Layer 6 of a small transformer language model trained on English Wikipedia (13 layers, counted from 0, width 128).
A neuron's activation on a vector x is SiLU(gate . x) times (in . x), where the dot is the dot product.
The model reads these tokens: " Kent" "uck" "y" " |" " S" "EC" " |" " At" "-" "l" "arge" " |" " 16" "–" "2" "–" "2" " |" "\n" "|" " " " |" " M" "inn"

The vector x that enters this layer's MLP at each token. A number n stands for (n - 500) times 0.0079.
0 " Kent": 565,301,388,504,483,575,347,587,444,523,533,419,534,491,513,317,501,549,448,614,316,552,483,567,535,584,481,614,310,406,628,541,544,551,623,627,467,462,375,283,507,589,379,332,528,247,527,469,570,611,441,439,615,445,537,586,543,503,520,505,627,431,530,522,602,465,707,496,674,616,495,563,616,557,437,440,527,516,554,594,629,578,680,442,546,532,517,465,418,724,358,528,507,366,623,785,411,617,550,508,477,404,452,375,388,402,394,678,477,588,518,634,447,385,484,375,500,573,485,422,553,403,438,477,411,443,544,598
1 "uck": 483,403,446,468,471,523,378,558,389,447,504,496,588,520,410,322,528,594,455,546,349,539,578,580,539,650,504,564,272,364,627,588,416,547,623,716,446,509,411,329,500,605,482,329,585,267,483,497,419,656,430,489,463,409,582,544,548,574,575,576,578,475,439,524,500,466,609,537,650,586,592,480,622,517,394,435,479,553,617,441,504,607,679,513,525,515,428,453,465,746,391,528,346,422,608,729,471,560,557,396,467,399,428,327,414,452,345,648,395,650,557,663,470,309,512,479,412,582,413,331,605,447,428,580,477,473,521,602
2 "y": 517,315,430,402,494,616,329,452,445,449,524,466,427,560,535,270,541,695,573,615,323,522,522,547,558,467,408,494,340,397,637,517,455,610,539,731,478,497,420,315,443,598,481,347,530,336,520,496,540,548,376,469,581,402,577,564,490,489,492,529,556,501,394,458,453,433,632,463,657,549,515,504,638,411,457,408,525,579,543,582,560,618,606,453,550,624,495,493,426,818,520,553,414,411,547,825,471,624,561,448,457,429,441,387,412,470,513,620,430,616,573,562,527,333,356,414,500,545,393,378,565,468,507,526,426,519,598,660
3 " |": 591,249,430,510,530,523,363,561,521,480,527,449,464,437,397,365,532,581,466,610,368,496,550,560,624,480,417,512,324,375,646,519,447,504,549,679,492,506,421,355,455,527,422,396,564,411,552,494,498,746,431,460,597,429,540,486,499,506,360,499,574,431,382,507,540,434,768,505,705,473,583,463,599,437,438,581,455,515,497,562,564,530,573,373,528,529,533,516,388,594,378,526,522,442,588,973,543,609,415,447,532,392,397,391,379,503,524,637,544,627,440,585,456,372,473,412,524,545,459,375,560,406,481,489,481,390,529,640
4 " S": 377,532,517,331,411,377,387,397,598,609,477,462,416,573,411,297,503,483,440,540,418,469,473,465,571,561,615,600,416,479,757,478,430,516,556,713,522,420,488,557,575,453,452,456,603,422,640,475,589,611,558,547,591,540,505,606,564,386,377,640,738,413,573,513,530,548,425,649,664,570,621,570,541,404,495,510,547,591,536,476,527,627,613,312,517,519,522,418,431,634,447,460,130,445,465,571,524,604,626,422,521,640,495,417,359,709,573,620,464,511,341,589,471,344,467,426,451,582,530,368,559,514,505,478,421,484,409,679
5 "EC": 464,451,411,361,551,460,503,458,367,493,553,568,552,553,503,292,546,389,403,661,386,347,432,358,689,424,573,624,505,455,621,455,378,625,608,535,538,469,503,474,498,627,388,471,736,678,553,601,642,317,477,589,602,390,612,649,437,463,559,679,619,529,358,479,563,489,545,464,642,523,577,417,616,328,413,425,438,606,490,366,651,679,598,428,508,578,370,503,437,628,380,509,352,528,554,527,441,596,518,513,515,617,413,546,595,527,621,533,449,635,435,602,403,402,549,463,302,525,585,418,526,441,485,640,464,357,692,428
6 " |": 556,296,443,409,566,495,374,474,481,466,555,400,438,477,326,380,537,494,312,583,390,378,521,590,601,377,474,507,471,388,685,500,449,520,558,606,492,516,518,412,446,584,419,413,648,569,508,488,462,641,397,549,517,471,603,542,358,462,395,571,533,405,335,532,539,506,580,510,686,359,639,448,601,311,416,550,480,477,532,456,478,614,588,342,435,616,470,538,411,560,388,465,421,426,598,928,555,628,337,465,490,500,427,393,410,598,625,511,499,463,429,597,383,401,505,393,410,407,438,400,525,453,456,499,512,441,654,555
7 " At": 477,468,512,395,574,493,293,223,395,451,503,500,535,567,410,324,561,373,429,512,395,446,445,668,673,481,516,605,497,437,665,414,428,517,546,460,491,373,397,357,337,472,575,457,546,545,664,549,462,556,672,457,557,504,491,581,538,506,347,481,507,616,572,377,505,558,447,562,612,393,561,495,481,414,436,526,508,527,429,355,513,648,544,473,319,540,585,419,395,669,335,488,321,357,539,485,323,616,531,538,437,595,403,464,274,579,493,590,427,743,452,568,302,504,555,461,538,478,313,385,630,353,555,491,470,588,670,583
8 "-": 449,477,577,327,557,576,461,405,449,519,433,654,604,595,453,295,559,485,393,514,400,325,394,427,680,459,412,700,469,357,661,579,387,487,467,302,518,552,530,417,437,636,454,460,523,558,575,485,453,419,356,615,493,265,615,548,447,496,471,487,533,539,461,509,457,298,600,624,597,585,692,702,462,325,475,461,474,608,467,433,462,581,543,521,428,629,510,524,313,513,291,497,485,458,512,433,576,630,480,449,590,654,528,449,310,467,702,690,394,484,464,581,460,457,451,362,463,458,485,465,421,427,417,531,430,529,484,288
9 "l": 474,591,564,275,387,526,410,573,417,646,492,439,476,597,278,434,599,663,393,649,300,261,568,617,409,513,504,537,547,488,532,506,387,496,573,514,582,481,468,470,455,581,216,569,669,363,588,352,481,467,512,497,376,428,669,668,553,521,419,519,500,468,669,491,360,446,493,662,564,714,559,562,571,374,512,630,352,595,442,524,606,560,555,492,332,529,419,597,468,447,404,579,354,498,526,491,540,531,479,482,317,611,430,389,416,506,484,636,483,454,325,628,405,542,368,522,589,493,417,376,463,442,472,375,400,397,484,588
10 "arge": 554,521,431,421,531,584,431,381,620,448,680,504,366,670,487,382,564,530,345,629,394,429,567,457,567,430,473,639,440,383,657,593,455,633,663,724,490,399,565,355,355,684,508,404,682,439,595,445,452,481,474,486,411,461,652,539,296,308,697,554,389,627,410,472,405,513,483,559,502,546,542,375,510,405,414,555,472,630,590,463,507,480,466,426,394,591,466,409,468,614,585,501,313,591,539,522,439,605,517,469,478,503,527,395,446,569,551,605,512,635,513,666,305,505,376,534,420,505,522,339,486,345,524,522,541,598,483,534
11 " |": 584,354,459,464,565,502,367,502,477,463,605,440,395,549,337,402,560,527,352,581,355,315,587,618,614,411,456,515,487,421,698,531,441,503,553,640,523,512,548,386,391,564,456,412,627,499,523,466,476,715,334,566,486,459,628,493,386,411,372,534,492,447,324,524,522,577,542,563,714,400,616,440,597,333,408,598,476,526,543,431,484,556,533,345,438,570,438,551,391,554,476,467,417,439,580,910,537,593,425,461,532,525,407,371,367,600,639,519,579,433,374,534,412,448,549,377,451,369,445,363,511,401,420,512,504,506,594,577
12 " 16": 476,402,507,380,496,521,399,384,494,537,592,496,270,532,385,387,645,521,515,529,349,334,508,581,593,463,549,678,554,482,688,467,437,481,659,521,675,521,547,416,452,485,320,470,595,540,594,462,492,420,332,472,598,380,578,592,444,535,418,658,556,503,655,418,439,447,347,461,578,520,599,474,621,446,269,426,482,555,640,476,442,489,561,375,449,487,298,533,398,546,461,500,389,356,621,446,541,578,511,466,413,499,553,258,351,579,640,545,561,656,402,549,444,336,451,427,470,388,363,341,451,397,495,564,266,489,535,486
13 "–": 395,347,516,371,486,595,377,457,531,550,488,551,548,684,406,373,443,478,439,513,458,234,343,553,665,356,361,550,428,424,618,573,515,447,467,483,510,509,656,356,545,562,540,308,537,491,641,381,659,413,367,402,584,316,621,597,406,442,502,543,542,563,668,700,500,389,299,502,540,615,649,628,527,491,444,470,484,595,579,395,398,451,676,444,416,493,447,343,322,437,397,440,401,442,608,506,539,596,464,520,427,440,450,465,316,584,546,659,434,657,513,541,470,348,445,406,547,546,522,286,582,476,504,538,520,499,512,320
14 "2": 537,499,525,409,525,639,427,481,441,446,476,551,459,714,360,344,613,609,392,639,426,317,427,530,555,336,550,617,650,546,604,503,453,486,397,568,561,492,552,451,390,640,562,243,524,517,623,451,567,409,326,424,532,329,686,628,439,398,346,669,615,464,615,491,406,445,427,444,664,647,569,463,590,364,462,451,522,609,581,466,448,504,580,424,408,590,389,445,387,439,595,484,416,389,530,458,462,607,557,437,409,492,478,373,451,530,519,503,425,640,343,515,421,480,332,303,419,503,604,265,502,397,589,583,429,491,396,634
15 "–": 449,359,512,441,469,604,399,428,505,553,519,566,561,710,421,467,469,473,389,490,481,254,390,498,655,360,408,592,432,458,611,513,488,505,499,581,478,529,685,339,463,609,598,335,572,481,655,430,644,400,369,468,526,372,661,511,362,366,492,490,534,522,649,696,484,530,343,520,538,636,697,519,533,488,419,478,515,655,506,386,410,456,619,455,444,417,456,314,260,445,475,452,417,491,632,666,521,602,464,553,375,410,487,394,271,652,572,639,419,590,510,576,512,403,452,375,512,484,546,283,551,417,501,505,501,522,535,499
16 "2": 548,506,491,424,534,673,494,450,438,439,497,568,514,739,399,381,645,566,373,625,404,298,456,488,508,340,587,641,596,582,596,497,474,510,428,590,565,494,544,446,370,632,569,291,501,487,656,497,545,426,343,437,495,363,663,580,391,336,375,637,646,429,569,536,389,543,396,452,693,634,552,404,645,386,469,462,532,592,521,470,489,517,533,450,406,571,388,441,394,472,648,505,432,411,533,515,448,576,527,473,344,483,469,384,393,557,511,507,433,609,340,504,421,539,364,347,413,483,659,223,506,394,516,584,412,517,422,756
17 " |": 688,346,501,511,587,530,425,601,504,441,609,462,462,624,372,405,534,469,297,579,399,371,582,606,534,364,428,460,468,421,592,519,483,513,526,590,535,483,598,396,392,550,520,424,690,387,650,483,543,654,379,467,486,377,625,491,353,443,350,598,568,451,504,598,532,587,460,540,633,436,557,404,629,402,334,570,555,560,517,337,469,539,564,363,409,564,379,563,352,442,553,417,467,357,609,847,524,643,442,471,410,482,404,400,372,673,594,558,528,456,364,476,469,431,575,378,491,461,517,290,490,411,429,475,503,525,476,605
18 "\n": 579,300,357,525,495,464,339,542,567,572,512,495,474,443,398,387,614,520,523,584,414,501,434,476,580,533,308,499,198,451,578,506,385,486,527,614,588,446,304,345,554,532,483,384,526,438,553,506,564,718,479,475,545,441,576,354,533,492,453,588,633,506,516,490,489,427,791,551,646,535,563,496,543,602,440,535,462,590,522,603,515,569,492,433,569,571,556,409,250,587,366,521,414,491,598,839,526,603,519,427,435,453,438,395,371,501,515,608,529,711,481,560,505,339,453,453,508,613,431,387,549,363,480,477,374,371,447,659
19 "|": 646,408,541,307,557,570,352,479,622,534,520,433,394,527,390,380,676,530,416,627,337,426,470,576,605,521,490,521,435,214,638,502,414,407,512,537,559,424,478,334,526,549,475,503,628,474,630,513,443,582,419,467,619,354,578,436,448,418,305,530,639,456,319,559,515,458,660,585,613,411,698,372,550,409,433,504,433,550,554,464,479,507,567,306,452,520,571,416,387,646,462,548,493,446,513,680,543,590,475,469,499,395,409,421,421,552,499,524,401,437,477,517,493,326,493,327,487,568,440,396,579,448,492,458,433,363,518,625
20 " ": 460,537,515,339,515,484,384,316,534,551,522,488,520,533,441,497,494,571,373,550,432,338,409,496,498,489,568,550,471,538,543,555,379,593,557,605,607,495,468,302,488,509,650,374,626,486,580,539,485,408,420,498,573,407,592,637,396,215,412,630,475,490,551,613,461,386,596,696,615,587,706,564,456,442,577,416,409,585,474,406,543,548,401,413,483,481,558,356,463,531,383,539,427,318,444,556,623,670,549,409,352,586,571,360,268,673,545,543,474,670,454,528,546,455,495,382,459,594,402,333,603,463,516,361,313,359,657,645
21 " |": 655,444,569,348,591,489,403,547,525,484,576,448,563,565,378,403,532,630,335,629,410,321,469,530,550,445,516,528,554,330,571,496,430,539,549,575,532,446,573,376,472,546,510,405,657,493,592,501,508,651,366,531,565,428,596,527,340,359,252,616,572,525,422,520,482,447,627,567,578,438,662,505,598,318,436,521,466,478,528,393,610,613,495,322,418,497,387,546,289,522,451,506,479,367,535,814,549,612,389,441,500,434,507,415,358,550,635,529,392,485,425,563,512,362,556,409,459,620,478,377,554,397,430,400,520,340,551,558
22 " M": 460,489,603,348,502,435,450,315,589,518,591,387,586,465,526,398,534,562,485,562,490,393,396,392,608,521,642,547,464,434,649,442,417,491,513,570,586,439,511,436,393,535,415,455,735,449,581,546,627,414,567,617,548,460,496,589,565,508,319,571,687,475,618,454,457,458,456,756,655,505,582,534,473,428,511,558,639,553,525,429,607,587,545,342,366,597,457,388,469,533,425,431,195,263,589,594,508,575,539,443,381,489,400,400,334,556,560,609,601,648,440,513,499,342,585,531,437,620,496,386,518,359,574,420,251,416,608,626
23 "inn": 421,519,418,485,373,551,468,493,473,432,498,332,610,527,275,452,362,526,409,525,366,439,608,416,525,481,533,572,365,353,571,423,442,560,579,421,472,349,484,412,301,580,418,324,560,379,634,496,637,460,453,504,526,307,676,623,493,448,487,497,669,393,603,543,475,516,415,454,640,546,505,472,569,571,476,543,593,518,530,478,510,797,680,498,374,620,525,398,497,437,307,439,426,416,575,457,377,570,590,618,390,515,358,610,418,524,434,611,529,517,383,539,353,252,534,561,290,506,454,483,604,400,554,529,366,520,601,364

Each question shows the input weights of one neuron of the MLP. A number n stands for (n - 500) times 0.001.

n85 gate: 587,503,448,428,407,525,530,569,389,515,296,635,469,584,503,334,479,421,614,525,561,549,578,424,391,599,124,342,354,481,707,478,472,515,611,352,287,615,695,527,538,524,458,474,442,555,354,331,618,547,540,456,559,497,563,558,362,721,428,522,548,506,450,482,428,457,444,413,466,564,457,419,796,434,611,564,473,515,424,589,512,534,424,478,494,542,645,436,563,557,670,485,674,541,487,232,404,406,500,500,509,727,518,233,544,542,657,451,506,465,630,568,525,467,596,424,513,575,474,637,429,360,650,424,521,509,624,461
n85 in: 605,451,549,519,564,619,506,477,398,484,770,608,379,519,470,540,493,435,513,340,643,670,465,597,568,543,543,490,472,493,531,303,736,347,603,645,537,497,461,490,410,532,646,483,484,645,527,464,494,407,490,683,589,407,433,562,529,641,556,569,564,503,430,284,316,605,666,606,433,585,405,393,542,522,564,673,545,408,584,699,565,419,681,366,391,445,609,330,440,446,567,386,275,637,507,462,401,583,447,369,471,309,284,683,433,503,366,354,464,828,457,611,397,360,523,507,743,453,493,483,459,575,418,737,559,359,503,390
On which token does it fire most, and how strongly? 20 " ", at about 0.35

n150 gate: 539,444,546,526,545,394,585,647,497,444,394,444,431,513,450,272,300,419,391,507,407,716,513,617,510,612,307,507,337,596,500,480,652,378,423,516,460,414,474,598,672,580,163,524,602,354,620,523,623,503,424,507,556,557,584,459,574,329,637,424,554,520,355,442,537,711,420,363,490,463,569,420,349,635,607,451,571,424,412,525,438,520,321,385,328,548,610,462,534,500,558,664,663,374,456,458,616,540,537,486,622,318,609,340,588,670,561,688,566,541,662,490,440,257,464,438,364,335,613,708,548,650,447,601,632,261,527,445
n150 in: 573,742,513,586,404,460,497,620,467,383,470,526,402,436,648,537,448,584,661,550,572,222,587,619,500,369,374,552,494,411,563,423,533,669,522,506,537,573,448,438,450,334,561,579,405,503,550,687,440,603,625,370,418,633,309,522,583,572,570,510,558,435,641,626,557,598,467,696,610,679,533,520,428,631,378,464,398,526,536,316,390,383,471,621,379,632,481,285,366,639,503,419,454,628,376,638,352,697,271,466,552,725,703,351,510,541,651,406,536,625,510,851,630,478,424,536,443,601,463,409,389,483,621,403,467,609,490,481
It fires most on token 18 "\n"

n87 gate: 533,503,429,507,554,469,486,486,418,575,658,370,418,433,146,636,309,669,493,573,514,576,224,385,382,572,382,432,601,500,474,371,517,630,406,547,490,559,551,490,458,587,640,655,452,632,594,675,428,403,521,869,486,403,444,588,678,548,462,645,358,666,504,608,479,551,441,521,333,528,400,549,456,680,597,442,450,469,602,676,395,707,690,412,604,446,369,668,419,450,401,507,445,396,461,507,490,521,729,489,695,443,376,511,567,320,493,431,579,567,331,390,566,510,383,708,624,693,521,241,374,457,565,683,397,507,420,470
n87 in: 368,387,536,494,561,533,382,513,573,690,323,394,593,535,639,456,487,477,600,402,652,265,617,379,555,453,513,392,273,382,440,392,347,439,513,298,622,500,563,480,355,474,390,322,474,510,628,450,497,453,497,547,710,503,700,578,276,417,570,533,565,323,605,660,628,626,769,527,790,627,390,422,566,523,347,418,403,737,457,330,562,398,362,582,560,409,646,652,717,466,701,424,604,519,551,458,364,446,426,521,623,534,556,319,503,458,436,339,520,462,553,314,554,510,593,516,575,588,466,527,580,527,407,503,411,630,470,402
It fires most on token 23 "inn"

n91 gate: 374,544,594,577,423,446,597,622,437,484,306,241,487,564,608,442,356,484,522,600,493,681,627,528,680,373,481,523,506,348,520,616,399,515,382,553,574,369,566,722,545,402,288,453,572,441,567,358,391,430,376,266,599,542,532,608,438,509,698,278,595,559,461,534,474,538,666,275,574,585,544,349,669,546,401,663,328,497,463,512,550,556,360,642,470,407,534,451,484,716,302,538,481,533,578,603,449,484,430,536,623,379,513,536,529,424,387,500,538,513,541,475,548,583,459,491,761,429,470,732,512,601,670,478,673,540,497,431
n91 in: 610,363,554,521,425,541,429,564,533,503,387,497,610,433,516,553,555,308,599,466,526,491,567,532,430,558,381,471,414,534,626,458,448,575,556,508,545,500,391,424,455,385,513,714,418,375,681,703,508,456,470,319,539,447,492,549,449,497,375,459,591,562,438,584,503,448,572,391,455,537,574,494,383,492,433,437,567,331,533,715,522,470,478,624,570,605,406,494,449,293,413,568,481,453,562,491,577,422,600,535,530,588,514,197,517,575,506,564,484,667,409,404,550,591,266,484,511,562,674,557,585,503,719,399,604,425,372,424
Its three highest activations, in order, are on tokens 3 " |", 0 " Kent", 11 " |"

n64 gate: 635,471,551,497,491,601,474,575,658,532,312,336,471,271,477,497,487,341,406,559,409,521,418,379,421,503,490,344,518,449,483,539,549,601,683,636,632,539,394,506,418,667,252,632,339,404,438,429,528,474,688,454,425,457,407,405,500,400,389,468,507,612,497,637,493,484,438,480,510,620,309,270,612,431,396,445,557,263,567,531,806,641,637,517,546,437,662,655,322,560,404,561,503,359,523,476,328,490,425,551,406,215,536,567,321,527,391,497,374,480,571,471,533,581,325,567,537,692,564,453,441,724,500,519,455,367,546,452
n64 in: 490,517,575,641,298,424,377,574,400,531,490,335,493,500,610,560,425,490,573,567,299,310,503,486,564,448,740,424,431,493,769,461,645,617,561,439,374,604,507,343,370,547,738,529,417,503,580,569,589,528,486,703,445,451,807,539,503,610,329,535,603,408,465,605,500,338,703,364,581,621,486,616,702,490,517,360,601,542,449,373,279,319,418,306,637,247,490,378,468,568,496,678,455,615,387,713,517,675,315,460,435,525,603,571,588,522,345,551,610,546,486,255,563,590,483,493,550,641,701,557,600,421,397,486,414,432,538,272
On which token does it fire most, and how strongly? 0 " Kent", at about 3.1

n173 gate: 545,460,556,442,503,523,365,311,351,477,613,699,609,477,530,419,279,434,550,645,555,468,428,709,565,650,507,385,494,379,287,385,683,516,523,510,463,567,672,487,510,477,581,283,523,480,443,520,481,513,327,561,540,412,425,421,500,311,322,387,462,421,415,467,395,434,470,702,439,284,493,459,447,581,660,170,536,383,641,561,454,493,385,731,620,441,637,376,653,713,432,342,601,528,575,437,423,571,517,531,600,462,543,322,776,479,395,637,520,390,200,566,460,274,433,507,459,599,635,476,484,469,391,484,590,578,507,497
n173 in: 390,632,551,478,500,371,386,366,471,573,700,506,519,591,532,314,337,402,542,461,510,633,437,658,478,587,403,676,543,651,723,592,523,525,579,541,359,396,500,452,389,469,675,547,308,601,591,632,423,519,490,621,516,295,316,570,541,526,363,371,503,490,536,443,271,564,523,402,477,752,471,546,573,703,494,395,341,539,471,481,408,682,649,480,342,525,427,383,638,470,421,497,490,310,665,399,564,451,389,483,522,547,349,507,447,507,274,425,272,523,490,532,598,406,532,334,649,434,714,490,587,497,356,363,561,636,377,468
Its two highest activations, in order, are on tokens 1 "uck", 0 " Kent"

n158 gate: 569,452,473,467,530,401,463,597,469,577,561,541,612,470,357,327,547,406,483,424,659,442,547,791,293,394,287,375,413,415,456,721,463,219,600,373,586,298,446,551,434,490,371,336,273,373,486,500,445,339,323,572,534,517,399,548,510,544,675,585,472,497,608,708,510,395,534,414,628,570,674,421,527,616,603,493,589,401,463,533,326,611,591,434,378,503,467,585,681,549,333,598,452,655,378,361,688,344,397,439,656,440,415,665,510,564,406,665,323,444,657,225,510,457,592,638,661,469,433,451,648,595,605,416,588,457,586,537
n158 in: 512,637,530,437,536,528,313,364,320,285,494,369,399,473,683,618,351,527,430,633,538,529,623,461,479,632,392,462,390,443,360,516,558,426,557,446,571,500,461,397,578,681,470,583,430,337,478,445,409,549,485,612,574,494,375,517,446,497,361,362,604,334,410,274,590,482,351,528,581,554,515,574,373,476,524,385,435,525,581,597,467,349,569,591,616,464,464,459,269,588,538,857,552,494,563,609,616,363,574,702,424,481,457,248,428,513,366,581,415,487,466,561,590,470,558,461,453,303,719,412,538,468,570,536,494,506,534,431
Its two highest activations, in order, are on tokens 1 "uck", 5 "EC"

n142 gate: 593,443,314,711,581,404,635,659,519,538,417,392,716,416,618,526,721,566,478,678,344,304,659,519,469,541,571,400,255,311,412,532,644,283,575,584,532,388,538,532,458,435,460,493,475,340,413,529,433,349,503,523,631,513,451,485,494,529,584,363,493,450,428,638,435,656,555,607,565,309,417,429,399,584,497,655,466,487,554,469,585,475,211,435,563,522,463,424,734,358,549,513,568,630,552,537,647,536,523,650,618,447,430,421,588,403,572,591,605,451,452,471,290,525,391,684,418,350,497,470,284,470,548,604,592,463,442,531
n142 in: 461,445,570,536,356,351,445,359,537,692,472,626,463,650,414,547,445,512,726,525,580,657,579,442,424,627,581,707,547,661,516,462,284,536,382,430,544,463,531,543,679,506,605,383,546,503,513,469,494,637,457,494,484,462,784,372,322,596,425,587,357,506,516,497,585,417,538,600,378,471,503,770,724,536,418,580,551,817,479,393,570,634,497,636,453,422,506,689,516,392,500,476,581,415,579,306,565,431,469,707,491,647,519,427,544,403,676,513,445,430,528,525,509,380,419,678,506,528,433,408,351,621,491,497,445,506,453,482
On which token does it fire most, and how strongly? 2 "y", at about 0.24

n38 gate: 472,569,493,614,151,416,385,474,380,496,375,511,449,457,434,700,457,428,569,385,466,639,521,536,378,474,411,454,479,542,593,582,665,465,500,636,574,154,330,634,362,624,436,650,533,572,474,679,615,566,522,515,379,441,381,459,411,234,400,445,387,349,470,529,522,478,633,596,589,587,533,641,547,581,707,301,376,364,486,549,410,475,543,283,535,778,618,508,418,462,429,496,622,587,582,446,522,738,345,148,627,458,431,406,567,600,273,670,668,413,588,580,385,525,540,438,568,619,500,338,341,451,711,449,282,657,301,251
n38 in: 641,431,552,330,445,470,350,420,553,539,474,447,585,510,441,550,350,523,487,570,497,500,477,387,445,605,543,517,547,541,447,600,701,465,510,594,550,646,379,507,638,305,356,673,421,627,393,480,585,394,761,517,361,443,318,484,545,398,483,404,585,565,550,435,490,549,757,537,657,493,513,457,480,573,577,336,343,609,617,541,795,542,649,443,304,532,597,572,379,585,483,307,390,187,379,465,319,420,543,514,359,374,697,598,385,693,695,246,415,412,408,549,430,382,401,451,459,641,538,466,401,527,582,461,579,435,407,552
Its two highest activations, in order, are on tokens 4 " S", 18 "\n"

n172 gate: 707,571,606,541,487,302,554,293,410,737,497,539,622,440,452,543,433,535,646,497,349,541,244,551,541,584,425,473,577,443,683,329,351,557,573,646,457,370,654,670,507,695,462,473,568,525,556,393,312,607,438,559,497,585,655,411,487,532,320,578,300,490,441,392,526,616,471,516,359,407,448,513,564,641,446,442,443,383,484,456,363,378,541,497,255,355,687,607,516,543,467,487,438,509,371,558,270,438,559,470,429,604,413,483,318,341,523,490,529,633,503,416,454,744,464,465,487,632,685,610,587,323,397,471,552,456,327,484
n172 in: 689,503,651,485,328,560,589,458,721,627,623,557,569,480,512,403,562,659,605,491,572,617,491,476,532,521,573,503,335,344,487,406,422,564,602,626,491,479,568,497,710,503,349,572,536,297,445,545,569,533,386,415,521,333,503,489,538,401,506,383,438,438,524,624,494,554,464,461,287,389,512,515,491,578,597,441,427,554,609,344,577,527,459,577,577,307,438,475,360,525,540,346,569,545,616,268,563,619,285,290,384,500,506,463,540,500,430,494,518,321,344,497,336,503,461,491,457,329,559,278,509,271,426,553,416,617,425,535
On which token does it fire most, and how strongly? 10 "arge", at about 0.5

n89 gate: 420,428,520,802,768,521,459,360,600,507,531,610,225,477,383,510,555,554,441,584,418,555,510,432,463,534,462,478,578,604,371,465,717,607,635,645,651,392,678,592,567,671,624,637,466,307,374,589,579,535,604,535,514,720,493,526,389,593,479,607,280,738,528,459,630,517,420,682,514,504,479,332,418,443,338,466,353,542,762,470,486,394,357,627,562,352,500,368,416,689,546,609,378,673,303,695,400,532,601,569,318,579,414,443,564,399,567,511,493,599,621,366,577,377,555,811,500,472,471,440,423,514,582,459,493,433,458,364
n89 in: 574,570,286,688,374,440,418,621,437,329,410,364,510,506,450,513,381,402,330,551,441,514,428,487,565,307,430,402,544,327,362,770,510,471,633,438,581,677,599,543,602,623,345,444,527,611,406,394,544,560,530,564,520,480,452,393,604,424,480,527,695,352,405,451,628,285,594,672,719,603,537,321,507,471,529,470,384,423,717,612,369,484,543,310,333,503,484,441,368,579,568,388,342,573,473,699,420,459,658,444,517,621,546,486,568,444,524,447,566,421,290,334,625,571,710,477,610,368,621,466,420,617,619,503,454,438,802,602
It fires most on token 18 "\n"

n144 gate: 572,539,423,366,459,692,544,564,661,512,542,491,497,361,521,403,518,538,401,654,509,582,450,468,345,497,304,628,497,749,306,373,554,619,401,570,379,485,621,468,485,645,607,544,583,485,403,375,375,455,342,424,461,452,488,407,587,589,434,515,426,450,400,500,527,494,651,675,476,352,455,521,512,451,287,562,483,473,588,425,626,524,482,427,650,564,444,522,384,571,564,482,662,548,460,456,392,655,633,494,562,574,694,300,552,566,582,727,610,408,354,542,609,382,521,568,586,378,305,663,563,697,494,577,595,515,509,585
n144 in: 453,387,436,462,557,471,596,415,397,426,584,532,655,594,552,395,478,551,305,579,372,445,275,522,443,552,641,313,429,513,376,411,578,462,487,478,642,647,449,426,576,292,421,599,732,344,533,678,404,614,665,585,695,366,553,430,557,442,628,575,533,532,493,360,490,555,493,562,487,567,549,411,201,538,468,362,475,438,356,494,334,500,519,523,310,297,427,497,487,273,427,407,340,451,391,510,487,444,366,493,619,309,500,580,480,588,375,456,671,580,588,581,431,371,468,468,313,490,547,443,356,517,548,385,642,697,614,749
Its two highest activations, in order, are on tokens 17 " |", 21 " |"

n5 gate: 451,480,591,375,586,582,544,469,530,503,432,601,524,549,608,194,423,366,466,507,380,640,420,380,440,683,329,255,539,489,384,472,334,484,497,550,617,346,386,446,686,418,477,721,476,463,411,392,445,483,486,569,217,349,410,628,411,422,318,459,245,470,617,370,397,378,407,552,528,490,717,617,349,490,643,308,503,469,396,562,527,782,590,330,558,358,563,687,649,493,361,463,661,474,646,571,588,676,534,610,639,409,456,556,448,447,431,493,432,458,636,605,562,638,616,453,545,465,496,615,529,363,348,688,416,447,336,647
n5 in: 747,669,688,622,513,463,446,510,412,791,626,547,689,424,439,479,601,427,391,387,335,468,556,610,756,663,510,550,481,465,435,507,510,638,493,586,441,684,614,537,569,513,484,660,503,517,404,551,506,350,571,555,394,514,389,625,503,483,483,554,601,607,635,417,514,655,332,579,472,580,398,493,302,451,351,598,405,459,376,520,470,460,400,562,462,603,513,387,462,381,444,661,626,461,760,656,534,707,521,731,480,591,646,276,618,667,552,500,439,772,748,443,284,530,588,403,549,445,627,619,543,616,331,534,466,653,606,577
It fires most on token 8 "-"

n105 gate: 443,546,461,570,359,563,581,440,605,555,609,415,405,363,369,690,552,429,562,407,725,434,625,416,477,612,467,376,612,411,591,337,582,478,513,468,507,315,640,559,520,580,462,379,529,474,580,457,431,566,283,580,253,630,520,283,317,457,696,595,554,406,473,429,627,418,414,557,260,304,526,513,288,436,311,634,535,500,419,465,377,640,377,440,450,516,532,445,560,449,416,399,460,503,392,483,454,527,656,431,477,626,490,527,366,242,440,670,723,581,526,572,387,637,319,692,422,319,330,463,414,619,546,296,493,420,483,584
n105 in: 631,605,657,549,457,568,529,503,497,570,367,515,529,446,600,411,491,619,359,512,540,447,448,477,206,618,580,466,514,638,456,405,456,557,578,339,500,435,317,413,629,549,617,700,717,514,604,474,494,657,538,509,429,420,569,547,423,462,470,518,558,529,599,702,449,468,726,586,548,321,438,485,538,588,342,433,546,444,422,404,454,407,488,554,433,529,609,543,506,661,611,593,559,648,563,632,450,673,574,614,453,436,591,461,539,377,632,652,298,545,624,608,393,392,320,363,548,566,375,561,551,506,427,599,430,621,488,567
On which token does it fire most, and how strongly? 10 "arge", at about 0.57

n34 gate: 842,648,396,527,557,563,446,389,438,388,602,340,539,557,602,552,384,542,473,571,427,471,691,358,642,594,429,447,578,382,587,452,891,375,531,450,333,543,546,481,564,534,712,619,512,512,381,461,306,378,582,563,739,587,544,308,580,430,255,692,617,619,404,412,524,519,662,409,425,488,539,377,306,538,615,585,523,610,604,545,296,543,585,556,337,370,175,589,671,310,640,651,508,645,472,578,641,556,251,651,426,500,477,609,708,623,556,611,707,552,539,590,480,330,715,473,576,157,573,641,413,439,531,643,663,163,614,446
n34 in: 369,411,432,554,567,603,315,587,493,513,688,552,461,510,474,520,575,519,325,583,387,423,552,358,529,362,573,586,525,373,272,630,187,663,535,639,560,411,239,497,530,359,506,552,359,494,726,553,538,477,586,347,381,563,409,646,584,441,653,345,456,396,557,801,533,559,443,357,400,724,382,513,559,459,378,301,497,427,276,506,604,523,386,625,509,600,632,346,584,565,527,533,503,556,446,514,345,306,630,321,362,456,661,507,483,455,560,576,464,510,586,641,373,510,408,454,395,634,442,507,516,623,536,419,379,613,580,422
It fires most on token 22 " M"